Layer 6 of a small transformer language model trained on English Wikipedia (10 layers, counted from 0, width 96). Numbers have three digits each and are written without spaces.
A neuron's activation on a vector x is GELU(weights . x), where the dot is the dot product.
The model reads these tokens: "D" "G" " released" " the" " Dou" "gl" "as" " D" "C" "-" "6" " sim" "ul" "ation" " for the" " X" "-P" "l" "ane" " fl" "ight" " sim" "ul" "ator" " series" "." " It" "'s" " P" "M" "D" "G"

The vector x that enters this layer's MLP at each token. A number n stands for (n - 500) times 0.02.
0 "D": 508474441465491489525643508472524508553540502336518487463441449520483501482559547495512509498473506444525539534499479482514582514518488512501470859415574510502481511495502541536245520556530523521512505459506525450483484477546498498453415542541477460521490441522448526488456424508541516517
1 "G": 504471455467496490514638500477526516549531501334520488467449456517478496485568543494512510496465508445534543530501472474512584513511490521501465864416566513516487511498507533532246516570521527518511495443511528451484489467549502497465416537546474457525486443518450524498453432492545515520
2 " released": 510494416451498480520640515459529519566535491322504495457449450526482487504517546502537523479481522460544549533507473486518581511486481505495456892444552488516497525491502554527285509564517491527521508465493527455489489476528503498454432526565475448503472448528461518481454455505523478539
3 " the": 499510433470499511532619523458509512569531510356508474450464472516479486489515557483517525479478490468540546520496465470500594505491502525491449930420513497502474534504520523527288507575527513531501498450499517451467479500557508510462434499529454460511503450524469514516451458505527490525
4 " Dou": 510698508535496469578429583441514466524517445433475410509477437509573504426485566527580451401509516467532380471590543538478537492441383471480556665424568473540515539521532548526240480502511464537494544457503546554442501440467517475541396532585481478506520565514553465526543539453455454534
5 "gl": 421657550556569479520453645477438490531465430452474459512487444514581452467425560483533567505461498451434382480503602514453502512511341468460494571475527557540596574509660548491422454539589497424517452496455555495494425520581571549571448533518381493448463513470514444620526541448451406516
6 "as": 426539539515451417586468574516434431574421508453511547476469436657535482474474540493463521594520415474495390445576566494540496554421460483503480670563434464506583524560562510541363442658540449401513493552561455514546447623547546470571433558513485530406458513473472391477493542399512496476
7 " D": 481513487565498468620522579520525450456493537433549375529397457571489511506474529472506544528490562486510468511605549534494521483471477585462622700454498480447556464532603544548200523453550455506490512544556554519412416548500466427559435483466476486455535477467515455513510421487441530452
8 "C": 539538617584534506502466544441478475554435512377516512493395376526529459507540447525449493558435501447544530501569505452469446503504415475484611683496442523406591509390561463479389479528565504428532511474466572460477515510430455522656441464502427423490570563432577573493560493581552487619
9 "-": 443572557547535562543418520528474472643465500447495442522377519493487420501502441484548588512408509491519490535485506533573400524476460480502541743445519517470589520449507508456314483453505458486493501444504562517452585503539452521580472494424505451367480659546546493586440564497451444571
10 "6": 430577551494513434549435608533470494476436492394566520533463494572566422531527427504522502511429481471494456509472606464549441499470522412531502832458505520475521413495546459493289543539560472464472536494503489463495530563475510555467463506483501475431556577558575447519474552457561445508
11 " sim": 526621490506532497526465524558494531569544558528541441490336477548553456507463612435456558508444492509598355570541473470548497559383516538496564657502592493565507487498515454538427412547557518528535516462503466462432429476398474450494493562494444465330472574397456483618464570513442412530
12 "ul": 428569490583436472524487516459561501529507523382501509444456502498547485519483528546567522514505530592594404651526573540437523540372404321434519572421547534503557576544570467562352544604457470536505457491524460463508513512417573477459523544495477518335448514519474419559418557553423520469
13 "ation": 445526506505435479533536554520519530616463537494403522470440479470522366470435523497430535551551560520525473459557590497540586618315454457514505732481472570496558451472518487542377476683545400528473473479537493447517486533486518473538461534553512553339456468519467478487486534432522460494
14 " for the": 525563459530542508506519553468499489534558535445435479517478432489478468507451565453476504498540482517516513461511493505465507541438489464470486984451391497540466476486545464509396469535472485570457470459475534501441542583531489454486469444528504484528504554501564493557465519445484513468
15 " X": 453552585522500407536486587496543566548452499433543342505404438453511510537430440497504450482450544492493502518475529447538565573458449405505467772476536492552566425535508523496247525571487526563502538434490546587463579564494445501516553535554459437488498495498541447517504524438488493492
16 "-P": 487568556531464449594446514509462573562537518465483386587433465575430497514494456518505471545487521415467528539510535501510502574446471497500602739428544467459505458484505500578260553505442487493503502408418501531431511480398442606549492454515443490453586487462537566582441578578452547493
17 "l": 414637517456544448535498578520549540524391470489473477576424445376526485580416428536459548474509476437523514658466505516498415544514329503426514661432571480451557571444528520470302510612501457442506491500458462556479498607532451601518535462483478483519485527526558497527495557543507456550
18 "ane": 404618526520470429519471541567415536567475497464429493563453455618461474447445470518570579551457511480503425517475631495625440609472415457467446658478471531444460545512572488606371413592526460483441494448520465522581514527400489584656468526503445497461538481439494460467582548417526483478
19 " fl": 557521499519563408577520542448587483500467547567485429595457484513438499558421575503545596496457502479410427571536566517538397573469435554433537680457543574524535522520569506525311568609562406567485500410451508458488456575439474520454402492395498512448509436520464571483510465455433442441
20 "ight": 505532547515549476525529563402476463513443547489409490548442471507409461531397559511555542573524507437511423526479511521610377518523498496524441728490508465525552462434454419510396423706535466505490498384567479506636556566427530533614445547440527492473523423488526543420544439480532459494
21 " sim": 507599479566611530420549528504508511572607581580477446506377435442516501500388567448438501564513514533612348603507417558493458491443527484466505652516571499634567440489518455513427423602483484516492516444478548507483530525452467440414446563476481434384450553419489507573492449495417468575
22 "ul": 439591545555502473494528519421524544497502586468492494462457492451543476519431496514532555519539598604529422636458568549416566501364395295490553529475526535498617493499533478569442517656456425484488405463550538472537607555334547468464417527447464510400484478499469458558461573508446538516
23 "ator": 459564554475394429416547529474506492577444512431428578535387499524488400440468524562448523564481560514623450463544607515515556585363449491557565682408444548469568482520512557572419485665512400536479484520589520466574511544496538481522430555484462531404453401458516480447506527479448471493
24 " series": 526496490506482459517543466473529453628498545449428467584374471543523364537502520501444538472512550459550489483582470534481506548369533525536535837458477503557516401487543507508356461612519407549418536540546488523495559508485491486453457570510494491381437517476519523509518473445477543495
25 ".": 494474515509511479507521479473515508536552531379455493485425513455528427496577521521552497456462485404469477569547463499535543550433495460514522951460429551552516514503510626499429525565549463431486487482516471453463559498541492488469477529525542473511465477425472463484474483472514504519
26 " It": 583468485456506488562513511493561523568570567413438457459467517509503460458468565467450522446484479548572501503605428508523587486419546533424494802532551500556534421507487535428313524590599471430486490434531501488447547572358506515533416534564542458469488418490519424488530455470534458505
27 "'s": 485546440494535543567452541461552515546542518399466455474561519477404472434458518475485539449528495553537506515568435521493510523455502444554473938530447520533490491474538469437380526565458462492499462432498580509488524476399510493496500482562525454471497496492528441486480577458511470578
28 " P": 542515585510485534598500532496454526509456495433494331532535530441525574526447463545547426543540531429497515524499451529466511511413506516480563736475546458533529464506471501521213524579438411505462560449389594469388512523490473551473510498542519452514586518495497497542503515541438521500
29 "M": 532535563504578433502402562522538560596442464439404502479394448452526434487513479533396467537479541444543529531434528437521412608462459478417559704528612492439541430436472456446344535618522521428485520428468482522481546541454402537602520477515465461527613534450523562570510544531532528571
30 "D": 501557490557549465553476574542506562533517520431499491540375452499470463477494492459466445609513516450487511547541598594622378547448529423398608669522577506368565421401508495475346531552539472400464428495519487551484541564370445490563454461494500469454582474448590525483441436562544543540
31 "G": 504524579580548469435484512495539566522467518406497479528347422442476417494558442488420505621446569518511534510590483525534375556454470559399558685528539542471606435429571460489396483566530469429442407457593552548488566483368448489637422528509452488520572458436565531497503495493507536552

Each question shows the input weights of one neuron of the MLP. A number n stands for (n - 500) times 0.0011.

n245: 389352444504632572616835397453523325512547507497547444318382429496576530355640553556573673370664507562349398648457453377600647276639427558455421426298703706567299783547587514451538243429568580411595589514327668455632648355625409443528227642572574500486370597602470221449637395595435314416
Its three highest activations, in order, are on tokens 0 "D", 1 "G", 2 " released"

n277: 478397197185578563410463396630504594435340303503489758554412467454507522431503662449632457338429366585462585482622287489666528364429525479559449371591695544478536560720366678558581507435482773431511576535507299500489687504535369596490460390711452614598646486344569286311507512561638141500
On which token does it fire most, and how strongly? 26 " It", at about 0.4

n322: 633479490520388690760500460458297446486497439642455373380559325575510500500557491466641392667456342569432539401429356538363594520569690390731578411547605483306434541539591573359517675380781633463539447442364572664480463656603702520268289660487409545594535437585399464665406511569348543402
Its two highest activations, in order, are on tokens 5 "gl", 28 " P"

n12: 361398414354554781540535438496504734475412516591590675353758394477159472477431629471534492496577403587365458219234431388504594534569687650591421584410396351325317324511595570464647366512351504667591461275365511551453597455589471444406613215602343423541781679521476671561267382661546603581
On which token does it fire most, and how strongly? 14 " for the", at about 2.2

n268: 590449578551465526480487423572361558575513526494610386671470533266317543371530459600627643407619523433397646556563691510335556440494611372444592449422536555581284580672453457460636359290575866545395393437365558533362526528578294490374399468554620342713533542571458316433487433471398641387
Its two highest activations, in order, are on tokens 28 " P", 14 " for the"

n345: 589477196684264551552409546611459640489444316615587450393560377437497496529453638436377438431345486640414546241386432293357812487497634479788500414554596478389461518584483629557398408461576573514300400652390625720620336580586470493354385556639485542562552475425203515514580558705574672503
Which token does this neuron like most? 0 "D"

n239: 489649405412478545575528359621375464559511517524497450561672408611478466492573425399538305550529344669377554293433339555303390493492642500489596479629392590447336520505617534521641462547424584447535478535483434416260685467521379500428640448619507390605569547503447476533581533580636574455
Which token does this neuron like most? 14 " for the"

n113: 418494392738419475525478397559526616712356688479562466409480561405390359320428585537446513289394528503497485484273314579582586345603419547574503523386446577417482604632554645540573539482670513390306561476533563629525439426573338450573589515343553561580560375578389526545473487633596806416
On which token does it fire most, and how strongly? 25 ".", at about 0.96

n74: 432393566439570494506487521509526385559579497583374547658680379557434535463465500350610597385538457445485503456434520529460359416538567500418475420547526375714628424391575685727604402432719407574609587461537631612346287382631385468213456515488492464596701345339422414531419402521695467439
Its three highest activations, in order, are on tokens 19 " fl", 5 "gl", 21 " sim"

n76: 231362661545556727511450384349366635713406307589414599461407486338500377320583370298835626398477233469500531644483582493701589438434441524712504488454424457486476609528441805357546584387640760372528507705581560472565662424568451446467514594283468494551529596471518538503442442507531598426
Its three highest activations, in order, are on tokens 9 "-", 25 ".", 5 "gl"

n93: 518506385467659427621573349297622416377297624529375479560564289366407359581393575570515464411413473553402512546384491342590714497553356514600500488506614645623406518403468594598559417524439319290664518682536531566661557310445456472456614585584436487581472557440473600574567435544396481588
On which token does it fire most, and how strongly? 17 "l", at about 0.92

n140: 627389475466628323394481337440506497621415616562359419531535188669403500475482464312713480704515481485413370506575490561503350565549460578532522608625359413609564554549388547436468365565688480314536543506442538435519599361479523433468503576473620419515599416381450806433626574378328490336
On which token does it fire most, and how strongly? 20 "ight", at about 3.9

n181: 506488382549546515557491327627573588629466388639531535500470462582511378445621516435595714497297313594528583369646347461494444482636551480612367394714516641456431560554554552593430362535403569588409456503627448359645599679631562417632424523480474516497413398425429719474348573471649444483
Which token does this neuron like most? 6 "as"

n363: 305418466359442503684623497557585400579476462416401593379535462509527525537558583512607577358436459652707451427263503346581605492453561479402412448563468575441589721668388576453609307500377517540619373662583594481651670470482536452488659418618438528536333512602575587506452378610291262679
Its three highest activations, in order, are on tokens 12 "ul", 2 " released", 23 "ator"

n243: 393516489229449481635553404385430336633504560464410493552670478464323587411479543524573632338462366533328747595500598500548518370563668331583508506668383321612230657358355574605666412441301440515631515690404581362470618362689677549369586453569537517561220749415294452339439532720456219479
On which token does it fire most, and how strongly? 27 "'s", at about 0.59

n135: 184667255688580597577482378463736525552452344662565511458612436294538518352527676326483694317407373562517693640320574442676503457424459449504496544578301539585310627524517480513691430331447485511472570340301566489625504548541384381324419497521576414555409511609425576403585596642454598271
On which token does it fire most, and how strongly? 14 " for the", at about 1

n312: 429405412699776391553552445519454476517349360435473468275489444377442367453623281334457547357433460488553577605252309312606618538626333599556388402488650556571302736527253605637517570409340670405469615511367675556328547473682437589595611299442539251879484729709424394508561642512749601567
Its two highest activations, in order, are on tokens 17 "l", 29 "M"

n141: 344430386371380415407597411433512457594540485387587721434579494367384432517568482516548522463397442664601605376422543479480626510378582629562347599768358474494602479480489423383749523399547497480494480690532489474547584370536546441390462625613588411402461402519398543351497428623535555514
Its three highest activations, in order, are on tokens 2 " released", 23 "ator", 25 "."

n68: 522403606452659607393484452641458497454362571446372408519621492379508533360558340487527661615475446500453376362354463533468401533467548518591514421554605565508473497622389393581356473640426547486460627597540587579558559521477483586390514540497433388516617311628500552297492618609700601474
Its three highest activations, in order, are on tokens 28 " P", 20 "ight", 29 "M"

n66: 462420436641452521489626439601388607640477467595502590650591497336420469434529400543472561681383613478542507497530422539424599469409550426516469472541559428446470505337629449531533455658487426625610508542581293577627467341456397359434523617525563516522508480647441481392451506485334484392
Its two highest activations, in order, are on tokens 13 "ation", 23 "ator"

n71: 543466281440538460714543317424385322440353669522586375539517482438403493383607592470766442292477507591418754391709388603567476506383517390655598435489467436603430657476614487644601430290450665653584717696426483697442741302602477369470354490420556340524404411624647660353569454577434443342
Which token does this neuron like most? 4 " Dou"

n99: 442500500561534562494621596480430553552577418642432485483402453358591479552489500396494639565536541466655523375196583358488579329426563452699544527588527347395394533500363395522570601442541667240414480520549426465500393694634333527392579357509440574537642623553394491520565376500506565660
Which token does this neuron like most? 29 "M"

n376: 433544600390472315546500503401520567513397671508497292436620333565572673280659651595575579453560503659509269646340443437573522374533681392510445474539538741606409484538444609422549462592435493618422471352317545522490573335408480428476426416283358606494549570625320408402435347579611561593
On which token does it fire most, and how strongly? 22 "ul", at about 2.2

n224: 524450515453509582506786518474475607459526590554543425494603452607491503354590388514518774383240533442471620618230437558494382521341596448564597488434412416458374350480477446724531500363431661431617560396429469581482622625523551543423491532459571470437515372644386529597512571691649408500
On which token does it fire most, and how strongly? 16 "-P", at about 1.1

n72: 462448453505495578506614541543592698378430425423343599547564481361546618484321655433616506462503519519465608374311593523544561498374535582458547479619459439558527358503602398474564541387461479734495703333585539619539541430563547393485290497583561418503543536510522677332412494457455441632
Its two highest activations, in order, are on tokens 14 " for the", 2 " released"

n89: 400280353541504277718887681310619509164473615532571505300432440336727477404423455232800579500628546594412576523588586759750500440628527531569620288440542491285464294589464733517531761354454780491893541513559307495250536607461287356340431612434658521535637267554371378428443277837569607362
Its three highest activations, in order, are on tokens 7 " D", 30 "D", 0 "D"

n221: 476560491349653521329518411390299539468462455588436638482480334526523524449438628436659523484677644559364371491451487509634639450391400569588485455515531515374500420432418579545600518488500432527579632555669658287618622555549627310450266606541421592506543527464630317556651324518412325568
Its two highest activations, in order, are on tokens 23 "ator", 22 "ul"

n206: 430335598424549401628635371490409453616543540523432470490428299360259620387572360435575424543469614235445484422423535297520545535522533674571361392305599520771415541595438528760526487543368468580497533471530613463517673331698362425593440366558420404584507453293460604684561453658605663563
Its three highest activations, in order, are on tokens 1 "G", 0 "D", 16 "-P"

n24: 423504437552706624315588375547580594618274394445673685441500409490612514591635397500665425804605314599429370656439636504604497433353332567656557430409513574374418601558394731448563645381627560472415430598503372269603510510577578439374381527497350494659741434723387567466385367452496693484
Which token does this neuron like most? 0 "D"

n279: 415661463464497568516417727636430610510398494513589328430600482443548763436428590586584441377230475473459452469447314323610589473554431609438556467380457525381401428767622595463605349482404533546536579506297537721590631607506387431492457443521412368553472604377528480591503480633477643503
Which token does this neuron like most? 15 " X"

n257: 271410493463490521432677446586374562522466386572460555287577376446416532442619626327372337675468479618735507301411767362610583437548379646594437409459494524435392518436386640674541751394500496387365490517748490500451432691533420451503524345450534441547291452572642463774626410361720504484
Which token does this neuron like most? 23 "ator"

n314: 635571281557560642711565450612450588504377541565678463558456561331454715514564467567737775486478333487444497528346471640581615524560557444373507396442525534316430270813712468500544597449270423704304490556322522681445358613601353354563364503536424518569518564646479464463474437460393533542
On which token does it fire most, and how strongly? 7 " D", at about 1.5

n207: 537562497472795522574550376422366628365439368470545497459433604421485532422573475625577645517459394350536274465292415452628593650325362636510332451265650334487564577638415470559615358335592389541601519593420568478487503533617440328564591555549366528714503550449613507549503531518422414577
On which token does it fire most, and how strongly? 5 "gl", at about 1.7

n319: 477452523496534705539508545522615660540340335549551546436447382393515127470639313596567443548315313259460734369321528520504511493535496496504461437569528462355586359321433450642647661257508655333582360412470468584508462389569452318454519400865534432676751568625496838440423459627722746521
Which token does this neuron like most? 29 "M"

n97: 423454385490475505479599467555495536671384495430510541606546588377475540559532465435434414434452497399572649453336530375515470437413548530479453457643371560430490484419523353505564434639474550565654510562556464474521662596621418202564614497447681474532508572486313572436425430444581379524
Which token does this neuron like most? 13 "ation"

n96: 440376452412459564497564373462484419475354547500480495497502568457444414466621495400603574494421382464611505393439420414604702544446346548665460515482493495539330616472400426606585505699444404516339476470396372458731542416505531492505337559457442559505505558670558494420586426384420542354
Which token does this neuron like most? 23 "ator"

n91: 433453311465494530553588337366598519727626412478347584436527519337585464436373422305443549575642377683385535405634612340584534466485563693624523380630464549681446367374506573533558608439598566487560510596573342419608593472549370540610358692440420677472280616565383621347653405592441651491
Which token does this neuron like most? 13 "ation"

n133: 274658393427623357281555348494647734702506445403692644663449603378569634653491451452459517585464619472559484507472598507538611433551535652519308359542512523365462490516381473587569383436396672436594765648633512564510580360390680418491503610469468535358513430570571606500401250424479445503
Which token does this neuron like most? 21 " sim"

n155: 581358367447591471538619511630532478429417463576399506492445435366566336578555442560497588339492418530584464657573400610475484569421613633531591449554549636331448439552500455555623353679469409770442590400528585652531531481573497354466418508541333379524564421659409476306505469458601374487
On which token does it fire most, and how strongly? 24 " series", at about 1.5

n356: 455384645500627624653757556430544568420347523464695241580603447230378411576496419411526439673436549537306786458372500418458716437408634746658669374492641519302321445604456618479428657307416606439533500606361707607319436607813359566542511363666419336603398625448401463552544368500554629518
Which token does this neuron like most? 28 " P"